Layer 14 of a small transformer language model trained on English Wikipedia (26 layers, counted from 0, width 96).
In attention head 0, each number of a token's query is one row of weights dot the token's vector x plus its bias. The head spreads its attention over the tokens so far by the softmax of query dot key.

Query weights of the head. A number n stands for (n - 500) times 0.00087.
q0 (bias 0.098): 745 509 264 672 562 570 455 551 473 533 629 351 708 444 410 587 559 360 502 515 424 370 478 718 408 439 696 420 443 524 467 581 617 417 368 616 493 434 447 479 485 526 598 447 524 310 646 390 368 427 405 519 415 475 553 423 661 455 547 471 477 544 466 580 422 539 429 677 510 558 456 717 571 409 429 462 479 441 547 602 332 619 515 620 503 733 425 548 410 626 434 516 530 638 279 305
q1 (bias 0.016): 427 410 430 442 587 197 559 293 691 501 435 634 459 505 492 508 374 525 560 489 375 646 516 544 617 481 339 652 651 485 593 395 349 547 586 426 439 415 425 492 374 348 357 536 563 470 626 517 447 484 483 717 677 632 418 532 633 514 491 630 437 418 562 624 441 361 769 505 423 448 364 450 561 394 606 558 449 581 426 634 548 434 428 452 472 390 510 590 406 645 543 468 530 395 592 547
q2 (bias 0.029): 476 595 489 527 434 519 451 608 469 801 779 356 553 454 423 539 388 346 630 524 627 409 263 281 538 614 528 499 386 177 449 512 401 555 36 451 408 527 648 765 525 224 485 474 712 404 225 362 474 509 773 376 444 615 584 448 568 530 638 485 486 288 544 476 445 452 458 663 469 503 407 537 661 574 474 673 467 288 673 672 546 345 742 249 560 389 542 560 425 478 743 691 545 383 516 426
q3 (bias 0.030): 325 703 361 399 522 525 501 452 579 439 445 499 601 496 404 603 361 579 610 396 338 753 555 420 499 457 308 607 554 590 566 623 724 319 284 336 510 662 466 645 398 363 511 510 400 435 627 606 483 563 733 456 580 552 385 648 472 447 472 609 368 669 528 547 491 624 764 530 561 625 420 725 464 524 621 509 479 337 681 429 372 623 403 417 549 556 309 486 493 297 624 637 238 421 431 530
q4 (bias 0.098): 628 256 426 489 593 361 226 595 415 660 449 355 516 677 481 489 666 611 560 618 620 336 351 793 500 406 573 358 467 367 253 334 680 751 460 550 446 526 376 839 416 568 568 525 608 530 530 148 294 511 296 481 378 293 669 567 598 583 263 511 607 724 424 877 477 521 458 465 367 532 427 338 646 653 261 267 597 420 793 348 436 759 437 543 402 621 607 438 402 531 381 463 686 793 281 470
q5 (bias 0.006): 520 521 511 355 706 490 486 655 527 497 536 641 487 520 650 809 461 580 745 470 669 618 462 564 409 456 174 561 408 552 594 526 641 352 442 483 556 433 461 774 391 518 352 346 285 663 811 498 297 463 660 254 634 621 462 367 498 426 537 667 331 521 483 315 603 423 610 531 491 410 572 453 212 445 516 507 438 470 610 439 453 671 395 492 489 526 555 420 275 419 632 632 469 631 541 503
q6 (bias 0.229): 292 899 510 381 395 326 205 369 605 560 702 597 620 440 478 519 725 278 546 353 632 546 330 441 419 424 638 374 428 518 565 446 646 620 404 456 544 521 607 736 687 486 570 208 430 508 192 540 467 460 599 384 335 483 538 447 449 499 719 600 387 564 625 487 532 555 434 665 636 444 383 572 738 551 411 460 415 475 513 640 410 496 177 482 656 546 540 379 583 218 799 566 617 770 207 232
q7 (bias -0.058): 338 394 744 650 382 433 392 643 528 450 573 460 600 468 653 568 556 240 719 500 589 258 458 608 556 462 471 703 466 674 584 703 359 470 393 416 474 632 372 315 323 452 632 594 414 473 444 496 574 438 604 517 542 544 422 376 418 478 367 410 683 539 589 539 643 365 551 404 486 524 493 478 576 370 436 349 570 577 558 681 452 319 486 639 579 560 359 569 514 435 502 403 409 520 378 493
q8 (bias -0.124): 715 545 719 455 373 572 622 372 426 541 488 450 682 642 238 377 443 625 381 635 702 300 833 394 799 362 309 544 509 645 407 421 470 541 976 335 448 248 306 325 225 441 301 585 384 547 557 373 455 423 261 403 597 346 731 448 267 564 349 575 604 364 304 625 357 524 629 710 602 570 659 335 399 516 787 461 539 812 370 254 592 454 531 533 429 580 518 452 716 838 411 401 585 300 845 647
q9 (bias -0.008): 460 643 620 450 741 566 336 496 474 408 358 659 311 571 580 587 561 576 389 400 241 552 572 411 611 203 464 568 394 640 597 417 351 512 759 493 342 717 440 618 414 476 530 666 568 655 372 640 457 408 395 524 624 555 567 502 413 598 385 472 505 655 411 670 414 529 563 733 674 548 669 604 511 529 599 509 465 485 410 571 384 339 479 472 513 459 546 364 475 584 307 483 495 311 252 421
q10 (bias 0.056): 583 403 500 602 757 420 486 514 435 493 319 525 327 505 356 443 511 391 485 688 577 726 467 327 462 577 594 677 605 581 615 494 550 438 288 358 440 362 451 399 550 395 391 476 701 649 636 546 82 544 411 555 567 491 278 404 441 610 499 535 570 585 565 518 575 444 467 510 635 379 434 390 361 527 753 614 528 465 519 494 274 554 632 697 569 342 585 651 575 302 290 450 317 601 397 576
q11 (bias -0.093): 415 373 818 357 312 609 473 352 484 575 541 472 591 309 327 675 570 489 250 581 413 393 546 524 592 591 490 631 549 459 683 490 577 579 769 412 573 423 477 513 360 523 526 588 488 264 479 720 617 464 466 734 591 272 335 380 227 652 346 486 495 542 705 208 361 651 389 351 704 500 669 325 451 441 584 404 408 346 782 672 625 310 573 608 553 358 451 499 506 532 388 528 613 511 484 631
q12 (bias -0.068): 587 811 542 413 611 538 503 330 610 325 526 528 381 601 694 320 522 531 381 322 252 765 575 292 696 487 521 259 543 323 435 495 549 558 428 432 449 470 402 517 497 551 419 514 760 448 465 726 481 657 861 467 661 485 510 377 484 391 621 591 535 552 512 412 495 407 621 527 450 395 550 819 498 658 545 563 627 481 256 647 308 328 373 621 497 297 558 446 739 235 619 527 249 458 449 580
q13 (bias -0.153): 416 511 476 637 655 701 567 672 417 527 363 676 482 590 549 569 620 613 757 536 284 491 391 569 464 394 515 550 535 523 206 436 437 516 427 558 397 536 377 593 530 695 305 474 314 669 411 466 381 374 418 457 400 571 318 689 655 349 476 575 676 541 422 519 446 654 499 547 377 694 537 470 595 637 544 572 698 534 680 281 323 428 508 308 550 535 447 384 331 387 641 391 518 419 446 621
q14 (bias -0.078): 356 572 718 463 551 671 378 627 504 403 302 608 330 501 462 692 487 380 477 724 316 574 721 507 636 516 704 470 371 537 522 344 527 441 446 461 599 441 471 615 484 524 361 563 437 424 645 562 470 503 535 446 506 480 525 485 401 493 317 477 603 428 400 469 503 449 438 506 627 485 587 571 506 332 591 530 673 558 586 483 402 440 708 525 419 479 479 370 369 593 397 701 600 558 541 359
q15 (bias -0.012): 494 745 604 197 592 698 381 185 610 312 647 368 517 525 565 402 434 579 579 573 438 583 626 488 428 399 451 503 594 471 437 436 383 444 670 325 544 374 393 349 757 550 509 488 431 581 379 636 680 549 512 436 624 435 318 500 479 471 541 727 388 407 630 551 390 254 268 484 519 597 446 577 780 202 625 417 417 609 655 472 494 698 489 374 457 437 454 505 605 698 660 451 420 472 353 665
q16 (bias 0.027): 503 614 294 460 504 381 691 521 487 461 441 608 503 589 652 364 484 599 235 572 467 536 490 390 552 362 418 424 486 641 648 537 576 532 557 386 504 464 465 507 425 782 609 669 590 461 466 563 522 562 578 499 412 545 672 421 494 531 436 503 393 474 572 441 497 559 409 689 205 543 498 413 225 370 527 590 549 591 425 620 331 593 543 407 345 377 490 474 627 528 592 708 234 586 535 452
q17 (bias -0.006): 555 520 692 553 526 554 464 548 469 493 538 510 685 631 612 339 676 814 338 683 486 523 530 501 402 463 564 344 432 601 482 421 543 743 747 333 391 548 607 322 369 595 384 359 744 428 421 544 454 343 341 689 340 627 415 177 504 622 347 592 532 395 485 491 290 501 449 424 585 464 749 510 451 555 464 551 524 588 587 599 559 365 453 369 383 511 452 265 607 463 173 735 668 642 480 429
q18 (bias -0.127): 291 513 515 328 491 764 637 432 467 362 592 537 540 664 328 595 433 719 518 538 645 532 518 368 535 402 199 476 594 359 525 326 446 656 552 536 416 402 507 256 338 367 647 332 821 622 567 423 548 517 465 300 256 556 683 521 513 510 564 629 664 644 491 351 273 222 479 396 549 293 555 526 480 477 677 725 645 583 574 436 572 292 473 585 489 576 748 659 736 598 461 376 524 490 427 450
q19 (bias -0.045): 523 492 437 636 314 483 516 598 260 544 361 507 721 691 424 740 469 536 556 511 519 459 457 678 368 496 619 527 442 328 702 609 544 314 453 418 574 398 518 405 504 320 746 374 551 578 456 418 598 414 498 507 421 444 422 642 692 376 498 593 631 523 882 486 522 590 342 484 502 454 342 341 335 678 335 700 354 596 597 689 655 385 467 499 565 512 589 479 440 194 390 401 548 471 457 476
q20 (bias 0.081): 137 317 409 645 474 311 481 530 525 772 578 137 501 514 470 445 691 413 534 663 457 586 451 731 471 577 612 154 578 690 503 332 608 609 45 557 365 431 494 754 332 483 665 310 622 442 504 422 399 528 655 503 419 461 364 437 519 372 763 600 593 315 621 661 660 413 470 530 507 766 390 493 638 674 477 389 428 346 501 608 650 344 569 596 706 492 580 303 261 265 740 499 485 556 422 378
q21 (bias -0.033): 260 543 605 528 576 744 532 372 532 732 566 604 380 411 386 571 525 630 360 556 409 488 558 485 561 549 541 56 527 572 506 362 524 327 360 311 634 402 475 533 389 657 791 591 512 292 322 805 442 529 436 531 340 387 624 494 517 388 603 692 510 403 737 645 359 552 638 557 433 508 378 546 312 520 535 502 537 370 594 279 629 504 524 332 284 493 498 587 326 780 554 605 634 483 593 547
q22 (bias 0.037): 596 578 713 485 574 569 487 488 686 548 320 591 407 535 508 480 555 287 629 578 562 607 239 532 453 478 713 597 362 655 285 425 549 459 348 473 533 565 588 600 502 351 455 459 519 516 658 529 537 585 612 281 392 927 192 385 501 576 399 470 674 546 654 553 586 374 386 599 521 507 517 371 572 439 604 464 525 425 273 498 407 524 451 450 496 459 599 387 386 588 403 526 288 561 428 410
q23 (bias 0.073): 584 433 563 429 501 487 336 493 433 598 369 531 474 597 448 321 342 492 484 569 407 430 493 545 456 554 411 350 469 439 465 378 675 697 476 462 755 598 408 416 461 675 540 438 644 647 319 462 505 489 470 799 583 691 428 456 584 365 143 314 449 628 653 412 671 499 377 733 679 515 490 451 507 547 521 466 507 600 521 435 592 519 412 308 422 680 370 392 684 343 578 340 578 679 349 592
q24 (bias -0.007): 545 464 602 413 603 326 501 574 346 813 572 457 453 572 373 482 597 391 519 389 722 632 408 427 604 556 415 560 517 382 468 495 280 399 429 582 423 524 734 505 717 397 595 468 462 623 431 542 551 359 591 622 534 413 361 460 691 656 401 484 689 478 400 527 671 348 344 677 698 483 396 617 459 509 479 311 479 532 468 590 532 207 413 490 384 381 670 537 514 441 551 602 488 474 424 295
q25 (bias 0.121): 486 873 485 394 453 482 302 543 510 535 431 503 599 417 684 436 422 310 670 736 473 338 139 346 515 475 648 398 427 664 405 395 483 512 366 893 389 511 497 745 590 370 569 308 446 592 538 539 507 513 523 143 447 647 474 555 715 673 732 473 613 478 398 570 677 439 476 494 343 442 387 703 766 59 334 443 513 381 454 363 553 472 415 357 560 489 563 520 575 398 850 595 416 479 544 561
q26 (bias -0.001): 511 563 789 472 397 472 524 531 668 496 426 580 242 511 413 609 679 590 475 580 417 432 543 494 214 456 251 644 650 437 437 503 656 417 600 662 428 546 389 434 533 379 566 467 534 375 619 386 497 492 445 438 527 409 509 539 601 562 497 611 405 275 499 436 506 758 319 643 620 468 437 539 686 567 421 587 548 659 426 458 271 427 425 524 602 533 494 384 436 615 538 502 579 324 660 633
q27 (bias -0.146): 460 551 445 523 390 290 478 526 560 536 483 574 545 584 584 426 484 550 420 594 599 583 676 551 536 467 337 710 367 367 445 454 559 553 273 525 456 425 491 647 608 473 592 660 415 504 530 694 588 406 426 401 620 632 509 556 453 537 653 575 193 603 450 344 383 384 536 428 487 539 264 634 588 817 707 545 683 604 730 440 495 534 391 627 353 589 256 292 320 426 512 609 501 370 283 550
q28 (bias -0.126): 559 593 668 269 408 638 576 490 458 381 375 474 479 596 485 503 332 602 373 408 601 606 485 577 881 144 314 508 255 586 715 471 542 458 620 494 514 408 500 484 452 617 582 572 399 347 325 328 414 421 378 587 853 321 446 449 806 341 417 288 444 590 412 515 570 482 500 465 501 468 494 526 509 752 332 619 571 793 754 406 412 476 507 469 504 618 490 509 395 698 369 422 670 476 293 646
q29 (bias -0.025): 502 587 382 531 251 477 44 576 552 625 499 401 532 526 692 710 256 452 566 366 435 410 257 696 513 436 794 667 474 366 443 706 393 325 345 419 388 527 428 268 460 548 668 620 498 633 376 704 548 654 422 577 370 624 89 625 557 491 705 534 627 534 612 607 614 540 405 729 391 501 506 468 589 538 677 242 458 713 488 500 547 396 343 631 512 561 369 454 384 480 576 387 596 397 263 428
q30 (bias -0.018): 544 566 737 606 463 405 484 464 370 399 338 454 427 534 474 466 441 397 655 405 211 531 464 459 610 386 371 424 308 702 529 725 419 585 622 257 545 485 328 134 624 534 298 617 566 508 432 571 684 372 411 490 713 368 558 287 555 695 507 635 512 765 649 492 625 596 665 765 673 682 704 674 636 600 445 533 637 541 478 333 325 314 425 399 550 609 464 459 572 437 516 357 418 364 476 352
q31 (bias -0.068): 293 571 437 305 595 737 470 354 926 354 665 567 519 429 601 386 324 438 329 397 465 537 558 240 540 377 403 652 408 341 485 387 292 450 488 756 557 329 512 826 582 474 393 454 349 400 394 773 606 510 478 505 478 580 583 526 496 477 710 457 474 367 502 475 511 421 703 614 533 651 605 561 288 388 763 639 217 336 492 638 321 586 346 538 581 434 493 500 747 637 552 394 442 460 635 555

Each question shows a short text with each token's key, already scaled and adjusted for position as the last token sees it. A number n stands for (n - 500) times 0.0021.

Then comes the last token's vector x. A number n stands for (n - 500) times 0.0097.

0 "T": 563 571 455 442 456 363 545 426 671 462 243 569 326 379 394 530 525 544 540 349 461 591 355 493 403 709 642 267 605 264 508 398
1 ";": 525 504 365 468 345 367 467 502 644 614 274 635 333 553 489 491 399 504 683 542 321 503 378 470 312 637 610 226 512 415 555 478
2 " Ja": 445 504 547 489 287 388 492 534 625 632 472 632 516 536 545 462 474 460 581 584 387 508 416 509 418 447 684 323 569 528 611 347
3 "lo": 380 569 552 576 427 362 516 566 702 632 404 566 575 558 543 534 438 574 483 489 478 556 401 539 454 350 522 445 559 577 691 452
4 "o": 375 682 373 545 404 430 499 663 632 630 381 562 497 496 489 596 497 478 533 511 494 560 299 487 426 298 442 491 631 530 731 489
5 ";": 432 702 295 537 318 484 481 584 600 572 419 647 434 598 527 639 380 350 580 515 475 571 404 556 387 593 464 280 609 479 715 524
6 " |": 440 648 499 592 270 512 498 534 628 599 380 684 504 623 602 690 320 367 533 542 363 558 404 475 465 548 602 392 593 545 647 414
7 " ": 433 575 448 534 99 447 441 467 656 628 305 676 645 528 655 750 315 459 506 527 321 574 450 446 423 517 693 512 654 532 717 577
8 "2": 387 541 478 554 62 502 499 461 709 714 256 630 686 517 569 723 396 545 593 496 292 517 498 442 442 630 799 484 719 567 638 547
x: 410 725 388 247 632 561 288 427 645 416 593 558 407 475 546 530 588 523 487 477 589 383 453 470 352 243 606 337 592 399 536 719 557 458 621 604 449 596 512 525 660 357 545 351 526 474 423 453 566 425 490 646 175 508 544 395 632 631 783 581 439 425 501 423 533 625 449 494 528 599 442 637 654 462 422 516 455 390 520 659 462 509 512 418 640 305 616 384 554 445 563 678 427 456 434 309
Which token does the last token look at most, and with what share of its attention? 8 "2", with about 60%

0 " the": 558 570 464 441 452 362 539 429 668 458 230 568 324 379 393 530 523 537 542 346 453 587 354 488 412 711 642 268 611 251 522 398
1 " kingdom": 266 624 397 522 257 483 413 479 633 606 249 516 485 524 337 483 622 595 568 565 339 447 300 497 368 498 592 347 519 425 611 388
2 "s": 371 537 410 509 384 460 337 536 587 465 303 515 589 515 391 485 537 368 766 500 345 610 278 462 438 411 515 311 569 353 613 341
3 " of": 424 515 399 443 344 424 297 490 668 462 293 537 485 522 372 566 499 346 722 509 379 650 297 514 437 510 586 280 573 375 591 402
4 " the": 414 640 546 546 383 396 266 457 701 479 228 499 493 552 403 569 455 387 655 495 387 501 300 474 420 454 641 403 536 367 603 392
5 " world": 292 651 487 522 274 458 436 478 625 624 251 488 579 545 448 487 502 610 555 494 394 377 250 413 444 443 514 355 541 412 599 463
6 ".": 511 505 393 552 414 456 364 510 622 491 297 597 382 468 412 486 512 368 737 481 275 539 253 424 460 580 609 288 621 335 476 380
7 " The": 491 563 528 604 424 440 382 375 604 334 347 612 386 566 487 556 417 442 686 525 390 711 332 525 341 397 674 489 637 352 560 336
8 " In": 417 503 477 403 371 464 392 454 556 526 456 531 512 591 514 476 508 561 589 497 378 479 264 569 539 438 569 343 629 424 630 383
x: 496 602 343 336 410 396 531 585 259 604 643 467 675 394 588 293 601 503 575 351 534 463 450 417 604 486 508 380 489 692 647 642 713 352 506 577 481 783 544 359 412 608 517 516 506 447 648 414 554 463 524 692 384 392 569 446 509 528 615 518 395 448 462 461 583 559 383 482 368 405 355 673 608 380 463 461 458 454 498 524 814 510 525 366 582 462 602 390 421 436 595 657 577 498 447 175
Which token does the last token look at most, and with what share of its attention? 0 " the", with about 90%

0 " ": 563 566 468 447 453 370 548 431 669 465 231 568 325 375 396 529 523 542 540 351 452 588 353 492 408 713 645 270 613 257 518 403
1 "Remix": 470 625 357 470 296 337 524 447 675 647 281 554 467 453 384 486 503 587 482 608 344 593 389 528 349 444 583 342 540 505 483 444
2 ")": 480 525 312 435 338 389 467 472 612 555 376 692 396 467 537 540 417 425 740 508 380 548 389 477 311 594 626 255 611 429 563 383
3 " |": 488 538 445 556 423 520 467 485 601 541 280 606 384 603 596 520 343 371 674 600 181 559 404 517 394 635 695 410 604 404 529 331
4 " A": 421 576 528 498 316 412 511 458 654 588 374 481 593 538 514 555 391 439 488 588 268 567 483 515 446 511 758 409 721 498 648 417
5 "itch": 468 467 535 478 361 358 499 487 646 723 349 591 543 625 498 424 531 599 391 597 360 531 383 568 581 478 541 431 481 558 668 373
6 "ison": 440 544 311 554 342 308 463 489 594 660 307 515 608 619 445 585 625 574 497 508 468 595 446 616 396 469 573 542 474 496 851 382
7 ";": 441 591 242 445 297 501 511 567 613 620 337 604 449 560 496 662 432 402 614 485 388 504 514 605 439 708 610 277 581 400 818 474
8 " France": 331 662 480 536 167 527 490 485 579 674 470 544 608 541 521 588 435 591 495 619 432 468 538 541 437 535 643 363 563 542 794 326
x: 359 871 482 382 572 471 278 447 447 541 459 565 358 504 429 274 495 344 690 418 382 395 533 559 426 439 420 383 644 670 496 663 439 440 448 623 322 734 382 573 464 404 492 484 483 459 535 452 599 499 517 676 234 434 355 473 534 571 577 547 602 489 710 547 565 565 330 509 396 506 443 680 639 385 375 489 432 369 540 759 467 479 557 486 696 356 635 545 532 503 611 528 607 506 537 536
Which token does the last token look at most, and with what share of its attention? 7 ";", with about 40%

0 " B": 560 570 466 441 454 363 548 435 664 465 238 572 327 379 391 526 525 544 536 353 454 587 356 494 404 714 645 263 610 263 518 401
1 "M": 464 577 541 437 408 312 443 485 768 591 275 579 496 512 446 495 550 583 556 515 449 460 408 488 414 519 611 381 571 562 515 423
2 "T": 491 662 467 502 464 367 387 481 601 624 388 659 513 497 418 408 503 551 577 513 466 590 332 476 466 449 512 397 467 565 456 547
3 " |": 489 556 455 513 365 511 416 582 646 557 346 711 335 544 562 393 431 383 650 502 311 547 345 471 366 603 499 287 487 387 490 449
4 " ": 471 454 451 482 128 381 323 515 701 561 299 693 517 462 688 585 316 396 479 501 209 544 510 461 391 585 671 440 594 469 613 514
5 "2": 432 463 482 503 97 431 428 500 718 645 232 654 577 463 590 618 361 463 525 501 249 476 519 484 432 675 771 444 667 549 567 497
6 ":": 487 514 543 550 206 439 562 441 475 781 328 612 574 440 553 594 509 537 521 551 79 368 499 535 451 527 747 335 540 553 568 573
7 "3": 404 484 478 475 317 441 604 521 681 739 364 615 662 505 611 527 404 547 537 506 206 453 408 348 425 514 678 536 715 558 716 553
8 "7": 416 591 439 469 337 445 587 416 565 795 362 621 630 564 524 556 454 554 481 590 233 389 377 438 498 406 647 510 635 550 711 570
x: 310 692 490 307 404 546 401 449 470 485 481 621 613 479 543 627 513 378 512 450 462 571 510 397 502 498 546 342 692 424 444 563 600 575 554 541 413 781 605 730 796 470 432 310 480 377 491 577 386 617 302 514 374 417 590 458 651 814 400 494 402 414 557 476 491 686 559 535 417 440 545 562 619 290 443 478 420 483 457 705 353 449 256 393 725 534 541 580 392 436 505 525 584 542 337 448
To which token does the last token give the most attention? 6 ":"

0 " Go": 556 570 460 441 455 365 542 434 669 461 244 568 328 378 392 526 528 543 537 350 453 585 356 494 401 707 643 265 609 259 518 397
1 "me": 421 491 465 443 406 339 404 452 694 598 280 561 465 461 446 411 549 534 536 523 418 511 335 429 369 339 596 435 450 468 531 491
2 "s": 359 574 325 498 429 436 345 568 730 516 307 597 402 529 420 414 561 432 678 547 434 502 285 623 350 432 445 540 399 414 652 329
3 ";": 506 599 265 522 325 454 386 543 709 488 342 665 299 528 511 593 383 357 680 549 355 503 405 561 399 683 520 249 522 415 591 447
4 " |": 505 547 493 552 304 485 521 476 665 526 335 667 444 592 614 623 331 386 583 564 319 551 391 457 405 597 620 413 588 495 581 373
5 " B": 429 581 509 442 234 403 543 386 613 585 378 621 668 549 511 628 365 569 481 591 369 533 432 471 396 498 704 391 674 502 588 541
6 "M": 448 511 613 491 350 270 594 462 692 708 368 614 669 577 446 512 463 584 467 571 389 491 438 572 465 458 623 459 567 650 562 504
7 "T": 456 608 492 508 388 335 543 495 567 732 407 667 673 514 419 458 476 578 506 477 384 591 382 556 448 430 531 443 511 612 556 602
8 " |": 430 527 476 537 278 491 514 593 558 690 411 726 516 560 556 446 458 402 596 466 287 559 424 519 363 560 525 297 456 406 602 504
x: 628 670 579 281 498 580 331 441 624 593 533 540 512 320 532 579 653 379 536 485 209 354 500 329 526 432 669 358 515 658 386 559 611 543 541 537 467 673 475 491 550 295 612 489 300 517 255 490 506 568 742 384 399 558 573 491 355 452 782 494 488 371 583 498 480 546 428 550 483 403 506 505 552 365 534 451 525 459 327 509 567 568 540 425 728 377 362 433 597 468 621 668 529 660 393 547
To which token does the last token give the most attention? 6 "M"

0 "e": 557 573 456 448 453 370 546 435 667 459 243 566 325 375 392 524 523 538 540 349 455 585 351 492 408 708 646 269 604 255 522 393
1 "ira": 389 504 412 518 314 352 460 539 741 621 309 536 404 506 460 581 597 486 509 552 446 453 364 464 412 472 615 386 491 450 690 298
2 ";": 445 686 331 470 343 511 432 546 668 495 400 620 326 551 505 638 352 337 674 548 400 520 433 524 432 653 592 194 572 416 612 453
3 " |": 459 586 509 570 313 516 541 471 674 542 387 676 489 596 590 634 338 398 585 565 341 565 379 416 444 549 630 393 607 475 582 366
4 " B": 412 602 516 462 225 433 552 386 606 591 394 617 681 549 495 627 379 571 501 580 383 536 417 438 389 477 695 385 687 483 579 551
5 "M": 443 525 616 509 343 286 593 455 691 706 373 605 664 576 433 506 478 586 477 573 379 491 436 559 463 461 602 457 562 637 541 509
6 "T": 455 614 483 527 378 361 533 492 570 726 419 662 669 522 414 451 495 570 522 476 375 585 387 550 435 441 504 443 506 599 547 603
7 ";": 473 492 380 514 262 482 497 543 530 686 446 725 489 567 510 495 467 407 592 471 232 501 514 538 355 586 507 265 434 422 594 536
8 " Web": 437 564 492 531 184 443 563 399 623 700 461 597 532 538 486 574 466 477 465 512 286 539 634 516 456 485 591 364 480 566 656 462
x: 297 698 231 479 522 647 406 502 599 397 462 736 587 376 477 444 367 304 510 537 393 341 333 561 458 532 480 485 587 597 352 784 588 563 450 554 469 667 483 516 631 557 610 375 622 565 393 348 640 416 533 450 407 437 542 425 494 562 577 538 492 475 703 413 592 600 442 478 542 442 341 567 590 258 552 430 690 448 290 700 597 436 610 498 526 301 439 393 454 593 602 653 484 620 324 561
Which two tokens does the last token look at most, in order? 7 ";", 8 " Web"

0 "me": 552 570 454 445 450 367 545 430 671 462 243 570 329 376 391 531 526 543 539 346 452 582 355 494 405 708 643 272 604 256 519 398
1 "s": 368 547 393 520 338 327 276 529 744 545 270 592 467 486 391 468 585 519 633 521 419 550 249 451 417 389 616 461 490 374 600 347
2 ";": 515 558 267 543 309 431 428 543 684 496 331 649 381 515 473 577 395 397 746 558 342 516 345 500 376 649 533 248 532 425 633 433
3 " |": 479 547 480 564 336 473 546 455 641 545 378 667 514 593 606 627 353 431 587 574 332 552 361 467 386 553 638 428 609 471 607 360
4 " B": 415 585 518 449 261 411 547 381 588 603 394 620 679 561 507 604 375 610 511 583 390 530 419 476 375 479 702 392 677 468 609 534
5 "M": 446 514 610 493 372 275 585 457 683 710 364 611 651 585 433 488 473 605 482 567 390 491 425 588 462 451 609 457 563 623 555 498
6 "T": 454 607 470 510 403 359 519 498 566 719 418 670 648 525 415 433 487 578 524 477 384 583 380 581 437 434 520 442 507 582 558 587
7 " |": 425 519 460 533 284 504 497 588 581 668 416 716 497 558 558 442 467 399 611 472 282 550 430 537 365 577 535 300 454 374 596 476
8 " ": 410 472 459 510 56 406 368 533 645 633 355 714 617 460 687 613 350 430 493 413 204 534 554 484 371 569 671 461 526 419 690 554
x: 505 646 515 256 508 540 337 456 632 609 538 587 538 472 671 341 580 403 482 455 504 366 475 427 355 428 618 342 557 517 241 545 687 497 657 604 495 794 444 584 485 320 507 492 371 480 447 487 642 584 618 550 436 543 412 466 447 636 759 482 507 398 704 376 510 552 381 528 620 493 478 544 582 340 333 450 438 477 346 620 526 563 650 508 688 384 452 297 640 481 555 708 302 384 409 413
Which token does the last token look at most, and with what share of its attention? 8 " ", with about 40%

0 "Lyric": 556 570 451 439 448 357 548 431 658 459 233 570 321 380 396 534 530 545 538 349 461 599 356 486 398 712 640 270 603 264 506 400
1 "s": 416 551 308 469 381 360 319 511 632 433 249 673 464 436 444 480 529 512 675 558 474 694 283 426 394 331 618 363 539 380 618 376
2 " |": 475 511 333 468 364 510 450 577 705 423 255 666 429 500 560 445 379 399 705 569 389 605 298 481 409 594 583 282 590 368 649 397
3 " Music": 422 562 368 407 162 333 509 462 654 579 356 543 552 546 517 582 416 600 412 605 386 630 440 499 377 486 602 440 608 546 630 441
4 " |": 450 515 322 539 272 440 446 573 579 622 278 599 592 553 555 549 430 394 605 552 455 566 373 503 385 571 562 259 638 444 683 457
5 " Producer": 433 523 355 497 87 325 481 440 552 607 398 586 658 637 514 761 463 592 368 588 419 597 611 526 387 536 664 318 491 650 684 484
6 "(": 453 534 291 404 270 457 515 512 578 592 446 582 607 533 535 641 583 413 574 521 450 549 594 437 327 530 668 274 522 544 613 516
7 "s": 435 532 462 435 169 453 399 515 570 590 415 760 626 455 547 561 522 628 601 542 428 644 487 291 448 319 682 356 460 488 568 557
8 ")": 454 496 381 451 200 381 474 515 636 626 465 717 650 450 580 551 500 593 700 415 420 578 392 310 342 497 619 288 511 516 686 516
x: 484 423 580 317 421 680 375 357 701 531 401 438 616 503 394 385 650 497 527 592 339 332 353 597 501 384 561 239 590 652 429 565 525 281 646 650 453 647 348 462 493 325 601 433 508 491 495 632 471 562 516 440 528 502 547 448 588 571 754 523 576 449 601 398 601 644 358 515 464 298 386 646 624 492 455 581 419 348 310 611 327 540 446 630 714 350 432 450 519 536 642 668 538 599 560 470
Which two tokens does the last token look at most, in order? 5 " Producer", 6 "("

0 " Daniel": 564 573 455 444 456 365 549 435 667 463 240 571 323 378 395 528 528 542 537 351 454 590 356 492 400 711 645 265 607 259 518 397
1 "le": 435 487 475 472 475 390 387 433 676 584 295 607 422 457 414 490 496 535 671 584 316 580 417 373 518 366 652 350 534 487 591 379
2 " Sanchez": 371 602 351 487 359 505 468 601 650 542 401 550 406 438 567 475 566 483 615 518 482 585 429 538 435 476 455 388 485 450 670 326
3 ";": 491 637 371 462 309 542 341 567 699 409 391 688 238 529 605 601 331 269 591 510 366 587 509 523 427 678 534 196 555 442 543 478
4 " Gal": 457 657 549 571 254 432 396 478 655 593 458 536 554 513 499 524 399 442 448 643 391 584 407 467 545 470 637 381 580 594 568 415
5 "e": 466 550 444 551 349 459 396 540 601 714 412 564 537 566 405 424 464 539 454 553 435 498 370 546 448 347 530 418 504 562 732 492
6 ";": 434 646 385 560 233 485 478 588 571 641 423 717 438 627 533 551 382 399 524 523 431 517 477 563 353 621 515 301 493 517 786 541
7 " Bi": 417 646 567 526 163 501 454 488 602 656 433 655 601 559 578 542 315 542 461 530 426 524 489 442 453 519 661 400 542 608 719 476
8 "s": 415 606 501 576 268 377 344 589 509 787 369 596 617 549 425 400 551 579 466 505 398 525 362 510 496 354 587 425 525 536 642 504
x: 338 563 531 455 383 397 422 456 573 461 499 386 394 601 457 691 662 516 509 713 315 319 357 340 656 398 562 454 629 685 568 629 543 413 390 546 464 784 432 510 583 438 752 413 397 558 307 535 473 547 441 531 617 647 614 427 508 507 714 551 340 465 630 521 384 646 462 408 418 512 560 553 510 291 435 326 470 390 351 528 599 538 666 384 737 434 487 537 532 360 509 564 338 660 506 399
To which token does the last token give the most attention? 6 ";"